Layer 6 of a small transformer language model trained on English Wikipedia (12 layers, counted from 0, width 128).
In attention head 1, each number of a token's query is one row of weights dot the token's vector x plus its bias. The head spreads its attention over the tokens so far by the softmax of query dot key.

Query weights of the head. A number n stands for (n - 500) times 0.00032.
q0 (bias 0.632): 449,565,673,467,562,482,374,565,561,444,254,490,523,434,685,422,609,491,648,525,672,709,461,680,443,393,425,559,499,579,555,487,480,400,430,651,485,453,427,499,512,397,473,443,488,482,479,370,569,568,686,643,614,352,555,398,456,577,347,714,585,454,639,289,399,624,635,501,733,481,338,637,353,484,582,385,576,761,504,503,620,326,297,456,525,444,685,392,525,432,576,496,303,663,443,473,315,425,475,475,503,460,749,366,444,500,486,480,418,433,465,527,538,496,527,423,533,514,555,452,431,498,638,633,415,551,296,624
q1 (bias 0.341): 363,645,698,552,729,515,522,500,461,504,577,507,469,581,646,433,453,315,427,547,535,596,755,551,189,413,242,570,651,595,502,386,415,322,568,574,624,556,576,542,519,461,222,507,370,669,418,437,486,617,675,557,568,555,647,558,502,546,396,839,521,558,273,479,458,413,447,307,498,465,539,436,522,351,683,510,571,683,506,378,535,447,467,476,630,642,501,504,683,616,411,531,450,606,360,595,379,493,238,408,427,423,695,700,470,265,497,507,316,511,564,493,385,428,469,383,390,595,381,271,321,628,560,486,621,695,313,357
q2 (bias 0.421): 509,582,485,336,525,513,367,451,704,552,509,476,340,322,428,476,558,407,680,467,581,511,641,411,666,423,654,515,417,363,452,463,417,593,389,388,431,672,585,483,422,502,289,318,620,657,484,386,708,401,385,489,514,492,576,305,354,487,431,505,595,559,399,397,465,539,772,420,506,690,634,555,396,267,640,397,480,393,461,531,503,417,559,434,588,558,580,518,559,428,436,376,614,537,617,565,423,497,485,564,461,454,785,477,484,291,553,614,492,390,429,507,597,573,459,530,111,534,701,425,474,436,556,403,717,626,602,620
q3 (bias -0.627): 685,583,399,300,522,631,619,659,225,548,648,516,526,469,262,460,506,414,468,407,502,655,120,617,614,529,422,533,345,337,508,506,492,516,573,309,544,504,467,382,568,493,533,485,607,571,585,547,526,704,366,538,408,458,743,541,528,381,486,474,675,526,556,360,424,476,582,230,274,454,536,608,375,370,509,379,461,542,615,620,632,549,559,368,497,416,644,554,433,452,486,262,464,501,531,654,697,604,798,270,206,398,367,561,514,398,581,469,643,464,458,430,597,656,469,636,316,617,538,603,447,636,417,597,616,483,675,461
q4 (bias -0.747): 470,389,451,549,565,512,601,454,523,675,491,567,613,730,328,604,577,647,546,545,440,468,132,434,520,498,331,521,415,368,389,507,288,678,505,308,429,463,318,413,617,614,479,648,451,523,462,628,526,536,429,542,434,546,656,729,519,715,688,564,336,286,535,408,551,436,690,424,189,386,553,411,584,551,312,422,274,547,637,571,656,552,435,333,537,432,524,694,596,544,403,354,630,601,535,377,755,357,576,463,461,558,355,439,513,504,503,480,604,596,379,572,546,547,478,622,482,536,416,452,608,611,259,491,457,415,615,307
q5 (bias -0.073): 590,749,665,545,357,466,608,666,721,402,535,479,505,333,408,359,640,582,415,580,380,560,577,617,629,730,669,355,584,484,432,617,643,807,413,444,399,611,514,555,523,450,581,525,525,638,604,484,500,349,384,418,218,495,531,443,277,536,598,401,444,299,442,498,758,574,572,563,440,431,709,411,273,493,535,600,296,411,553,348,507,430,664,624,402,603,489,306,368,428,516,545,518,396,454,564,762,574,420,562,601,332,469,508,649,487,431,364,475,442,437,576,401,477,459,617,318,585,433,426,398,245,452,215,402,649,471,637
q6 (bias 0.753): 347,502,346,470,350,135,402,262,634,437,507,493,535,423,567,531,399,478,619,563,489,321,474,499,554,213,640,492,672,539,578,379,638,607,611,591,613,324,386,441,411,407,465,498,588,531,654,543,595,274,539,666,508,531,437,416,434,297,513,416,662,568,580,455,549,667,463,802,673,574,344,294,573,644,519,419,625,356,461,485,505,561,459,589,435,408,467,645,546,368,541,248,410,461,580,529,267,413,604,466,453,612,724,263,470,522,601,545,459,549,426,701,619,322,676,586,535,543,555,227,692,604,504,620,545,462,506,590
q7 (bias 0.362): 551,737,440,491,431,556,523,667,726,582,318,415,720,721,520,372,352,469,578,537,424,392,591,371,469,663,449,541,471,727,513,591,522,717,155,473,374,355,685,634,560,563,481,406,273,691,428,411,523,236,663,704,487,654,796,515,463,357,457,448,381,260,462,573,438,575,374,585,363,348,512,491,444,483,417,506,438,342,463,677,614,354,250,505,569,334,509,558,649,630,444,626,670,440,547,563,430,512,450,475,469,604,560,551,471,542,441,326,421,489,442,741,263,546,328,347,365,627,653,650,536,437,525,555,317,686,253,487
q8 (bias 0.781): 444,503,775,507,419,421,454,553,528,399,340,399,507,386,571,747,649,416,593,518,590,358,685,586,236,436,532,536,547,785,624,477,782,303,400,458,312,452,531,643,508,524,656,569,315,638,376,212,347,579,573,477,595,481,435,557,425,493,534,545,442,445,408,672,277,434,413,732,828,536,428,543,315,513,331,644,628,392,457,545,454,589,507,558,405,457,338,759,479,526,347,711,305,318,465,591,435,568,581,647,578,516,465,426,496,666,334,434,493,563,611,550,500,439,268,344,568,498,386,471,669,316,434,331,474,531,545,688
q9 (bias 0.279): 506,238,497,321,499,624,494,521,460,504,643,441,513,481,571,368,695,626,679,639,782,554,319,456,645,463,411,280,463,585,412,655,544,441,568,539,522,528,504,344,349,484,666,425,519,416,542,467,426,409,412,539,640,505,487,420,386,766,412,602,458,574,759,324,437,421,465,522,638,511,729,437,528,630,378,345,571,693,256,715,379,497,491,600,626,477,534,452,413,601,665,501,260,618,425,464,433,657,292,661,519,652,558,428,434,384,334,569,362,755,497,620,322,522,337,430,596,461,434,478,468,187,379,565,615,313,466,730
q10 (bias -0.558): 659,617,351,556,711,639,462,405,280,502,530,384,620,666,213,455,487,351,310,576,367,471,793,475,608,457,507,624,709,558,805,392,457,613,354,148,458,471,362,286,720,529,251,678,758,496,294,688,439,523,575,706,456,637,530,283,776,791,402,303,590,491,379,424,424,367,321,443,329,608,502,605,500,341,520,585,458,661,529,498,614,596,493,373,418,505,444,601,461,551,533,305,369,663,454,423,715,215,388,507,536,468,411,318,514,276,570,516,593,764,427,461,630,455,422,766,637,598,373,523,614,461,514,649,470,504,579,268
q11 (bias -0.705): 663,539,383,474,442,514,459,630,511,502,602,675,738,547,464,547,658,480,529,216,330,503,418,334,801,520,338,402,527,524,173,470,626,317,545,676,319,410,644,527,437,546,477,580,489,612,706,610,318,482,624,496,533,465,288,595,405,588,703,520,522,501,429,420,450,419,397,360,294,540,523,491,622,434,498,602,476,586,410,439,440,517,535,431,420,654,546,520,291,436,405,382,431,636,399,332,849,501,452,386,601,486,379,529,641,584,180,409,577,383,602,525,555,488,704,545,407,679,410,715,509,441,595,581,758,392,505,497
q12 (bias -0.561): 550,473,503,328,423,455,521,352,584,582,499,618,706,420,407,406,605,604,302,446,193,354,430,512,514,741,429,189,457,425,520,439,402,608,735,253,615,379,394,199,542,611,621,446,475,538,595,434,518,477,303,396,309,688,659,414,693,540,587,548,490,600,398,647,577,391,467,294,516,450,525,373,577,503,419,585,439,601,407,501,373,476,626,580,628,475,529,482,345,484,654,546,469,507,480,508,665,677,651,209,464,579,535,601,369,447,732,614,596,443,476,605,639,454,499,386,494,608,489,619,537,480,634,386,511,544,650,415
q13 (bias -0.659): 542,242,508,563,555,680,365,499,411,720,483,723,547,271,347,604,529,744,610,544,634,361,400,522,392,426,791,737,360,538,445,547,480,717,547,344,193,689,412,513,605,511,484,712,466,355,539,431,522,480,410,667,726,553,601,563,401,262,650,481,591,416,502,586,399,513,476,303,407,393,492,851,617,504,566,582,585,486,338,630,544,454,494,434,743,526,507,482,433,541,542,231,479,238,685,606,544,473,482,253,382,186,451,473,308,563,550,506,723,244,577,503,577,434,533,499,366,374,593,451,444,598,432,543,547,394,534,458
q14 (bias 0.782): 277,394,495,724,431,534,289,624,746,466,419,338,674,564,643,557,488,596,469,303,368,379,706,524,537,277,663,187,726,607,638,711,752,582,604,433,637,341,493,469,510,396,590,283,409,431,424,362,531,483,403,463,840,481,562,222,411,564,294,453,495,351,467,662,303,529,371,434,688,411,767,457,504,546,490,501,682,469,568,259,549,433,363,384,657,461,488,312,396,518,613,473,372,468,509,391,524,501,538,555,473,369,717,498,396,597,326,599,764,632,440,684,470,553,426,505,472,251,732,516,607,612,407,526,564,615,527,571
q15 (bias -0.479): 648,524,518,581,594,392,267,711,441,621,430,617,453,357,497,625,434,273,435,539,606,593,451,411,598,535,508,640,561,704,593,517,331,410,513,389,485,562,472,392,504,529,672,477,178,383,542,488,392,620,444,559,488,585,318,571,700,547,625,481,695,379,441,411,506,536,570,621,373,586,221,509,558,501,458,489,451,462,236,550,462,490,370,366,453,462,461,401,373,564,420,461,418,474,621,564,723,668,555,405,673,341,534,485,257,568,570,357,634,424,539,493,354,256,694,526,285,457,477,582,643,621,717,449,629,379,390,752
q16 (bias 0.237): 496,279,653,500,631,417,625,464,507,363,554,385,447,566,503,678,424,399,691,493,414,675,623,453,555,342,590,521,267,538,325,379,640,409,530,213,767,380,477,453,550,406,670,494,321,507,338,490,778,201,374,352,313,729,444,529,782,453,612,522,744,604,310,691,717,533,496,714,471,577,604,889,365,471,492,640,428,679,201,615,605,586,453,727,563,460,578,407,662,441,612,629,429,595,305,280,348,460,344,257,166,756,395,475,337,514,350,352,449,347,520,547,326,380,776,624,339,256,782,630,627,470,474,509,627,411,452,584
q17 (bias -0.187): 637,475,643,289,598,464,539,465,601,403,484,341,256,489,535,280,597,752,392,492,590,453,480,686,221,457,225,666,373,406,475,401,513,489,530,644,439,576,562,504,513,213,348,408,526,387,376,657,400,450,584,490,603,630,733,363,392,445,375,553,415,589,398,609,539,429,764,429,221,717,437,689,366,364,633,464,614,395,724,412,767,466,517,641,523,640,819,204,637,173,406,518,421,536,473,545,305,509,582,522,193,620,558,451,548,305,467,700,606,567,302,556,436,356,617,571,635,628,525,408,721,667,572,679,547,761,556,446
q18 (bias 0.307): 531,468,546,644,444,230,484,421,608,280,608,491,788,574,461,343,529,639,584,603,577,393,553,567,563,420,383,483,624,467,577,449,476,464,633,611,624,558,364,955,388,753,653,623,504,263,500,463,382,569,560,164,565,500,405,551,521,586,440,781,279,426,253,305,416,566,599,536,481,320,654,476,522,328,533,621,563,401,431,688,543,553,291,465,470,397,236,588,403,288,350,737,417,361,460,658,419,762,612,582,644,610,511,361,687,533,641,625,312,387,481,331,519,437,570,440,411,443,630,541,292,473,524,611,455,641,548,516
q19 (bias -0.239): 376,552,457,434,462,449,423,446,576,694,401,471,574,522,366,481,612,618,516,453,365,505,613,251,460,503,538,495,483,543,489,678,241,743,473,584,515,752,402,576,315,691,487,321,700,542,209,441,366,425,402,398,256,244,615,291,568,680,453,596,542,518,712,391,597,285,438,775,570,449,740,479,670,580,579,723,430,743,631,512,545,581,514,400,440,371,410,552,500,520,507,289,566,596,386,193,421,614,265,415,530,693,615,589,515,560,738,312,516,391,701,420,244,440,424,612,430,417,535,492,587,522,408,435,615,581,440,540
q20 (bias 0.183): 379,419,593,367,686,488,422,439,531,631,589,409,277,221,833,360,202,501,646,561,410,381,584,678,598,344,346,350,562,356,486,343,265,481,396,324,397,503,404,566,515,564,494,506,505,666,395,621,444,588,591,646,251,310,480,253,398,456,537,423,584,144,594,675,375,427,503,611,366,173,448,431,600,473,372,655,727,468,628,458,396,445,561,403,545,591,364,502,484,530,558,678,340,839,490,744,445,495,338,548,511,590,639,788,553,708,412,395,621,563,552,456,517,500,621,402,529,420,481,451,291,544,897,627,598,708,794,592
q21 (bias 0.069): 718,411,688,551,596,470,461,650,418,662,294,675,666,589,297,149,663,405,431,644,520,566,477,553,498,566,499,528,324,578,514,524,440,706,486,395,395,579,570,514,473,495,276,403,536,503,516,376,378,526,420,522,635,446,550,656,517,458,410,444,675,547,254,520,645,256,91,513,355,695,690,433,405,294,294,688,351,341,529,387,416,344,618,482,648,468,721,499,394,642,701,373,621,703,515,519,331,553,706,267,442,608,542,862,409,484,584,596,262,472,617,737,337,438,348,538,312,383,594,610,346,618,490,600,703,316,611,373
q22 (bias 0.074): 359,652,610,481,423,449,344,658,519,473,582,564,679,344,440,510,479,669,441,653,380,173,342,752,482,574,587,587,483,690,630,666,836,337,395,695,651,817,505,560,370,649,627,359,317,491,496,499,386,401,471,399,187,447,416,912,354,590,514,487,469,470,379,816,507,427,212,653,427,586,486,590,585,370,454,432,413,611,443,462,441,516,306,368,408,431,714,490,464,603,650,219,489,547,559,744,472,406,517,554,609,522,510,297,577,669,574,834,312,568,365,299,472,366,601,589,326,550,353,483,331,256,411,511,348,561,452,167
q23 (bias -0.144): 325,596,472,534,595,333,325,268,617,674,466,575,587,528,495,552,328,784,257,638,636,432,596,668,388,437,629,568,507,308,504,406,451,416,396,764,300,528,650,407,589,416,513,645,539,622,737,257,283,411,585,481,522,422,749,509,654,542,360,482,544,624,782,643,683,575,529,570,631,584,479,537,428,370,296,322,386,477,425,511,436,695,403,312,331,558,580,462,575,497,519,616,362,560,512,260,627,503,309,391,614,439,348,632,350,359,404,368,706,670,675,678,389,678,344,453,292,425,641,503,550,327,578,239,466,661,354,474
q24 (bias -0.172): 490,300,379,603,294,637,571,457,460,567,584,439,462,532,356,442,584,424,357,779,442,569,463,770,73,819,300,364,611,436,372,481,494,648,688,503,378,508,318,446,499,553,459,307,241,335,297,504,543,521,500,362,700,251,401,482,598,605,489,410,457,428,481,651,505,564,814,565,432,520,535,539,527,530,580,494,289,498,634,656,282,478,352,414,552,637,663,798,556,487,598,377,276,598,322,541,715,486,550,611,559,642,729,584,519,350,589,452,542,429,678,259,421,691,449,445,344,620,388,645,361,347,333,443,775,553,570,749
q25 (bias 0.120): 579,423,410,314,665,679,543,189,505,575,442,422,533,511,422,346,691,478,555,744,459,694,395,726,714,498,675,467,347,531,377,409,697,441,714,503,627,567,341,682,547,521,260,531,671,500,366,470,715,409,723,703,766,534,331,494,401,539,691,382,454,517,436,564,352,495,805,364,521,424,544,270,617,794,597,343,581,571,435,567,606,420,529,421,277,308,400,388,613,195,556,656,517,382,462,591,438,316,268,605,213,280,548,567,422,629,611,453,424,331,574,406,440,458,578,513,759,426,469,605,515,438,612,146,479,614,365,316
q26 (bias 0.132): 307,491,452,427,574,617,350,643,439,550,595,528,542,494,389,134,374,584,690,506,522,456,577,376,682,517,262,626,516,367,618,514,638,637,481,342,486,727,374,569,485,431,560,416,596,453,425,394,447,404,446,425,481,324,490,224,550,486,383,358,587,582,703,642,566,321,584,321,464,520,225,519,729,614,558,292,342,647,546,522,648,759,494,605,611,697,467,520,730,480,445,626,389,340,607,492,398,438,386,444,510,471,598,646,585,576,419,491,340,473,353,560,591,455,759,372,371,481,433,452,622,576,628,799,489,505,337,363
q27 (bias -0.066): 568,299,461,632,584,550,423,657,842,517,520,583,379,611,715,709,733,590,431,516,677,451,429,449,660,575,291,544,629,506,380,598,588,368,472,321,354,533,310,202,548,621,588,619,431,296,390,500,551,620,621,688,629,452,504,530,575,429,529,433,524,236,480,470,640,432,523,535,363,695,277,149,542,352,564,586,315,714,274,601,151,516,811,729,665,558,444,297,452,582,418,564,297,316,399,700,518,669,193,396,259,484,488,370,453,517,617,482,562,540,615,644,641,483,403,791,405,434,516,717,492,438,405,694,457,395,458,481
q28 (bias -0.122): 536,655,463,462,859,662,149,775,676,403,480,514,403,539,277,606,489,428,373,613,515,535,668,299,624,561,396,523,594,669,357,496,500,403,385,537,593,518,557,491,615,643,329,517,580,488,484,311,471,404,595,386,299,566,403,632,379,399,442,471,379,471,516,458,428,676,556,538,389,567,297,611,457,488,375,689,378,740,292,548,473,592,342,230,709,603,770,566,467,370,480,560,574,279,620,662,343,793,779,595,439,524,479,531,395,270,466,458,637,100,717,253,653,587,566,404,491,416,251,344,407,582,417,517,588,311,663,516
q29 (bias 0.063): 544,461,842,456,312,421,474,259,662,267,535,602,311,400,76,575,527,466,730,593,333,490,541,376,621,302,334,619,407,744,518,545,517,698,456,497,627,318,669,469,534,648,692,508,535,331,299,485,541,510,451,388,546,641,572,802,627,401,382,587,458,260,602,753,662,611,305,291,494,592,661,375,643,572,444,367,519,491,508,558,296,580,808,257,493,544,621,374,603,458,467,571,292,526,671,616,382,453,564,530,560,305,553,579,426,531,398,557,425,399,516,464,390,524,617,436,634,524,358,518,434,552,354,439,533,791,541,548
q30 (bias -0.080): 554,461,816,405,414,523,479,418,340,687,976,403,505,691,328,434,504,486,496,605,541,397,347,653,453,534,207,347,691,374,520,314,580,530,508,482,462,527,374,569,552,764,283,429,489,709,495,802,767,578,403,313,452,606,506,618,467,522,376,225,758,723,419,254,435,413,616,581,554,464,563,610,510,551,501,514,445,476,370,373,370,426,508,534,560,508,337,257,524,555,529,653,415,496,611,640,670,417,436,351,555,640,801,511,291,578,682,436,556,494,543,675,241,692,544,347,457,483,379,646,462,394,400,458,193,285,395,550
q31 (bias 0.088): 608,445,675,316,476,424,498,256,358,545,631,582,512,611,805,479,508,381,386,496,395,426,416,478,442,354,653,675,231,492,628,741,469,385,632,152,601,487,642,614,612,633,330,353,478,511,341,674,708,488,457,381,439,341,646,451,530,572,450,448,456,633,524,566,374,628,668,528,462,655,310,337,473,432,744,613,482,455,322,532,376,611,315,302,541,764,384,554,839,544,563,529,566,524,447,533,484,717,405,483,314,547,336,602,325,548,474,546,562,366,369,720,669,488,514,633,514,331,440,435,449,525,388,584,444,310,530,566

Each question shows a short text with each token's key, already scaled and adjusted for position as the last token sees it. A number n stands for (n - 500) times 0.0021.

Then comes the last token's vector x. A number n stands for (n - 500) times 0.015.

0 " R": 234,542,187,381,349,737,769,450,691,349,212,458,206,532,632,166,444,355,303,360,497,360,375,508,491,497,496,505,456,480,478,543
1 "ia": 359,426,252,323,272,671,693,462,682,438,241,472,312,390,738,192,351,338,345,381,492,468,459,520,501,477,552,539,534,450,601,499
2 "by": 568,279,535,256,370,647,646,429,697,449,346,537,225,464,706,144,362,282,336,444,576,471,410,497,624,408,543,523,530,515,474,524
3 "s": 668,506,545,282,371,518,682,484,706,417,380,526,285,363,699,181,409,330,238,359,522,459,466,482,549,449,534,576,552,452,508,467
4 "he": 644,693,646,347,324,458,628,502,601,362,364,375,347,334,661,183,461,433,376,384,514,472,460,452,608,314,576,430,548,513,642,439
5 "v": 475,647,650,418,393,484,718,508,756,494,353,327,339,420,699,214,374,406,276,308,422,427,463,407,511,470,535,472,491,554,445,410
x: 523,578,497,556,296,426,409,549,665,351,427,387,565,584,639,419,699,609,575,538,649,635,607,631,428,249,597,206,598,567,454,546,694,399,530,554,359,417,512,533,367,516,582,345,496,552,667,429,598,467,490,367,706,529,516,476,476,517,621,375,528,480,499,386,367,614,516,787,626,524,340,238,474,533,396,341,616,319,612,405,271,471,541,612,584,574,432,488,516,441,743,488,501,309,511,446,398,600,471,665,382,174,503,591,557,345,419,572,344,487,399,645,759,580,458,446,532,585,347,459,520,581,421,587,536,436,545,600
Which token does the last token look at most, and with what share of its attention? 1 "ia", with about 30%

0 "ide": 399,531,268,481,360,600,648,401,724,470,320,467,326,413,679,234,561,401,399,353,497,401,528,411,561,406,532,562,502,380,503,540
1 "en": 407,425,329,335,347,512,639,372,686,421,251,477,278,418,725,266,463,354,389,346,517,387,433,405,514,356,553,600,551,433,464,594
2 ":": 434,355,523,286,296,540,600,455,681,366,356,384,287,533,828,175,496,308,367,392,575,575,277,417,555,515,564,546,411,493,540,592
3 " K": 784,389,538,197,179,614,761,510,809,338,235,453,217,420,525,119,565,428,289,276,477,417,426,405,621,453,395,497,477,542,564,525
4 "eral": 598,646,702,246,206,478,714,586,694,508,304,460,338,456,648,241,410,293,392,340,475,303,437,450,537,404,512,542,601,521,408,524
5 "a": 534,631,761,315,261,452,727,458,733,519,414,574,278,391,741,219,410,270,335,443,424,396,511,484,539,463,487,538,505,562,573,499
x: 314,725,477,574,362,443,299,330,571,319,252,495,536,466,558,454,382,530,558,409,480,695,670,746,451,268,491,411,772,736,439,531,600,216,398,459,487,421,501,679,460,503,440,431,541,412,599,502,629,411,539,585,676,387,378,218,438,581,476,430,531,505,465,336,402,543,436,598,594,641,352,585,393,395,413,507,467,503,527,420,385,463,405,458,823,436,523,493,568,647,569,403,577,535,434,615,294,773,516,591,353,656,503,584,601,582,379,697,384,538,545,559,401,713,525,469,539,513,554,477,694,463,406,538,490,534,532,588
Which two tokens does the last token look at most, in order? 3 " K", 4 "eral"

0 " of": 392,638,330,414,290,607,576,385,630,327,328,420,299,532,864,168,517,289,409,378,567,540,319,409,553,521,553,556,447,500,527,607
1 " his": 261,452,298,347,299,551,614,361,673,362,271,472,311,449,766,196,531,378,434,322,457,460,432,573,603,493,442,528,473,530,486,602
2 " f": 517,251,416,249,282,587,789,352,752,385,229,439,265,472,699,97,425,396,271,309,364,421,400,462,512,398,473,452,486,487,437,513
3 "av": 724,374,550,223,209,559,757,374,692,314,324,383,180,495,530,215,484,347,384,334,504,214,451,388,435,705,556,549,544,525,533,504
4 "our": 701,617,644,377,243,461,710,433,655,456,348,550,281,363,665,201,473,358,352,356,501,317,411,505,476,442,485,540,559,505,519,582
5 "ite": 588,755,667,345,300,359,664,527,675,464,321,542,262,561,716,137,516,347,361,346,554,386,369,504,566,485,564,581,519,468,536,592
x: 397,620,665,664,439,566,426,318,661,329,504,420,460,338,660,582,377,493,603,364,535,442,489,617,502,117,457,339,603,447,511,652,479,337,514,611,529,402,407,645,410,426,641,408,488,491,550,424,744,389,546,570,588,397,433,357,536,487,451,395,637,459,259,513,372,577,342,532,685,659,740,577,515,421,319,543,393,534,525,481,392,446,499,502,635,343,596,548,552,635,447,388,526,372,321,597,641,525,611,583,383,433,383,506,664,557,437,551,321,243,429,661,541,785,560,418,609,435,501,646,704,495,498,440,584,469,621,709
Which token does the last token look at most, and with what share of its attention? 2 " f", with about 40%

0 " e": 266,566,230,487,233,646,695,420,663,300,172,411,211,507,616,110,488,469,384,278,480,454,420,356,430,507,460,544,530,574,495,436
1 "ast": 346,392,223,265,329,615,606,497,705,399,229,548,183,451,664,215,510,438,458,420,540,284,402,308,522,382,446,662,456,415,502,505
2 "ern": 502,418,296,290,371,608,695,585,710,458,345,500,228,516,717,289,545,384,366,292,452,299,486,420,496,329,551,633,554,559,483,555
3 " U": 659,337,619,121,173,623,807,482,680,428,271,506,204,437,595,76,479,381,212,332,465,454,470,544,531,374,565,460,421,500,459,570
4 "k": 654,623,671,330,184,540,795,615,670,456,429,596,173,462,651,170,433,344,374,312,560,474,441,431,485,445,515,451,454,482,551,455
5 "ra": 449,660,709,372,281,386,658,514,706,535,352,471,312,430,715,262,465,360,367,331,400,435,403,585,522,372,590,573,581,543,567,512
x: 334,560,460,614,375,478,397,595,524,532,506,101,545,366,447,374,463,578,600,507,667,560,533,775,508,480,683,209,594,426,643,542,702,297,469,692,686,465,502,665,472,452,516,270,546,539,626,409,600,309,578,503,656,331,501,381,433,564,624,349,585,677,402,382,777,461,448,490,533,608,586,420,572,401,668,506,425,483,490,508,417,561,418,573,694,445,467,374,524,297,494,472,443,376,475,567,303,521,383,487,468,678,549,579,609,466,422,620,394,404,576,522,460,643,365,355,569,463,648,313,626,306,454,499,639,504,535,564
To which token does the last token give the most attention? 3 " U"

0 "202": 323,528,166,339,386,704,670,471,750,340,322,565,213,502,679,241,488,329,354,375,523,327,392,442,577,408,464,478,515,425,416,503
1 "4": 348,255,250,261,277,654,718,509,652,299,369,537,201,542,703,99,460,367,226,349,461,419,355,490,517,462,506,503,473,456,467,549
2 ":": 451,361,527,263,294,561,613,465,678,355,364,387,276,556,832,154,504,301,354,392,577,576,274,408,539,514,567,541,416,493,554,573
3 " A": 739,392,528,200,224,616,696,593,707,407,316,559,245,500,669,76,385,299,307,262,480,446,442,468,557,454,439,504,478,468,545,528
4 "R": 642,719,647,230,243,515,706,619,773,451,373,458,221,568,667,195,418,350,287,404,506,425,393,489,568,461,417,562,454,543,490,529
5 "M": 342,766,692,322,229,378,780,618,745,369,387,506,303,624,609,201,464,279,361,400,574,431,448,469,533,452,532,527,598,623,546,462
x: 385,619,515,570,591,536,257,441,560,439,364,225,649,372,526,541,509,348,620,476,541,447,707,702,355,312,501,379,494,509,610,339,542,367,622,603,500,459,503,697,457,439,477,229,343,610,603,417,630,563,746,386,423,309,470,424,299,484,421,429,623,482,238,697,477,460,370,486,549,547,496,504,263,519,599,533,527,591,591,474,575,343,266,537,620,459,638,562,610,664,457,472,476,589,295,521,458,649,619,599,496,596,848,554,603,607,640,538,463,394,530,654,479,355,582,547,378,600,605,301,483,510,510,432,456,534,503,507
Which token does the last token look at most, and with what share of its attention? 4 "R", with about 70%

0 "og": 280,561,248,414,270,661,650,435,718,410,175,483,216,438,639,214,410,448,330,334,503,419,407,388,598,395,463,573,537,476,443,418
1 "ra": 405,331,262,356,223,539,618,427,682,420,313,441,291,423,730,277,437,347,270,336,427,403,419,492,611,358,581,630,575,532,504,446
2 "p": 630,340,434,284,308,549,619,357,715,379,267,464,300,401,640,238,375,295,347,354,613,402,323,448,490,427,472,483,604,423,359,380
3 "her": 717,487,510,263,269,501,635,463,718,439,246,419,431,458,604,257,419,366,311,304,599,380,509,410,560,514,572,543,479,610,471,525
4 " of": 664,502,615,354,294,427,621,420,649,350,345,417,289,509,876,174,523,286,408,357,568,528,338,395,541,509,570,557,465,523,517,602
5 " his": 618,706,702,345,340,382,676,413,694,402,290,452,318,443,778,207,530,369,430,321,457,461,437,578,600,479,454,536,483,543,483,597
x: 403,562,378,742,494,696,456,404,441,381,528,399,738,510,475,483,498,649,373,524,705,518,660,657,527,240,601,388,510,502,577,360,463,373,499,344,493,399,468,685,534,457,468,471,474,622,614,458,703,459,486,428,624,188,522,483,393,605,292,386,358,643,374,400,396,636,364,573,584,480,604,647,702,517,417,556,479,446,597,487,478,587,658,547,522,500,359,419,631,633,545,326,636,488,380,536,636,498,565,412,388,582,328,614,517,595,556,476,352,270,228,474,450,755,431,487,546,376,698,516,548,483,411,525,612,302,489,680
To which token does the last token give the most attention? 4 " of"

0 " Th": 276,524,247,518,288,721,808,421,758,336,213,440,312,391,626,184,522,353,260,335,428,318,394,410,465,382,433,481,499,448,477,536
1 "ah": 335,464,274,376,205,576,752,468,850,389,336,426,311,362,589,347,561,342,280,370,473,375,469,439,454,444,423,406,534,584,532,533
2 "ir": 500,370,383,267,303,517,715,508,745,458,404,388,327,370,642,247,383,276,296,370,473,403,490,433,534,436,546,525,557,496,586,566
3 " sign": 734,345,630,294,198,549,723,380,721,438,263,467,253,484,701,115,481,468,393,382,435,344,449,442,508,479,494,543,562,441,374,499
4 "ed": 717,620,686,348,321,399,714,469,734,463,444,518,202,510,704,177,441,391,273,311,627,355,454,418,487,462,543,620,451,519,439,517
5 " him": 606,738,747,362,335,429,691,489,843,456,205,399,322,471,654,179,397,463,339,338,550,354,513,492,601,511,554,545,452,595,542,501
x: 249,570,575,668,369,693,374,519,530,359,507,259,487,651,561,516,597,590,425,328,465,573,679,583,353,275,541,422,482,404,494,464,590,273,502,433,577,620,558,590,552,518,401,481,516,622,496,329,731,496,407,246,584,442,519,529,414,584,219,338,511,462,383,324,391,572,330,651,585,645,725,557,550,355,479,523,614,400,653,653,569,538,558,574,585,475,453,651,402,572,637,553,645,407,379,529,535,467,580,406,496,611,590,508,310,640,469,441,289,459,280,548,556,665,439,663,619,383,631,549,690,413,409,572,440,440,418,484
To which token does the last token give the most attention? 3 " sign"

0 ",": 389,636,332,354,287,633,573,404,690,339,330,393,306,546,829,187,470,288,376,412,566,568,276,426,569,530,552,555,424,479,571,612
1 " E": 314,308,282,285,272,671,797,449,657,377,226,475,258,551,673,34,426,356,236,257,466,439,401,516,573,379,479,534,484,561,551,507
2 "n": 560,400,399,251,335,710,772,643,783,401,212,359,205,462,603,126,353,349,433,284,412,416,542,474,460,479,554,531,510,526,501,505
3 "n": 607,521,482,260,252,594,795,622,782,411,223,380,219,435,566,194,425,372,400,314,415,397,508,491,444,461,599,627,575,548,516,549
4 "u": 607,617,582,251,260,512,754,437,735,422,352,420,348,389,571,212,519,361,347,390,492,374,443,529,448,616,610,576,640,622,551,522
5 " N": 415,755,730,364,185,479,812,559,786,424,252,476,247,503,622,134,414,365,265,255,388,409,542,454,474,354,534,541,608,637,458,517
x: 403,577,420,730,454,473,318,398,664,431,322,314,718,420,411,383,647,299,588,584,402,606,469,760,599,303,512,258,612,256,541,361,743,459,562,662,624,448,485,752,523,476,417,337,552,609,694,440,547,526,629,457,490,435,391,397,567,601,381,437,394,499,367,354,633,523,347,544,516,625,586,397,395,726,505,433,625,674,461,568,496,625,308,448,463,518,564,540,589,779,517,542,292,482,461,587,323,440,678,520,640,579,568,422,372,501,689,596,471,422,540,600,518,433,579,412,463,356,485,454,496,383,474,387,464,439,446,575
To which token does the last token give the most attention? 3 "n"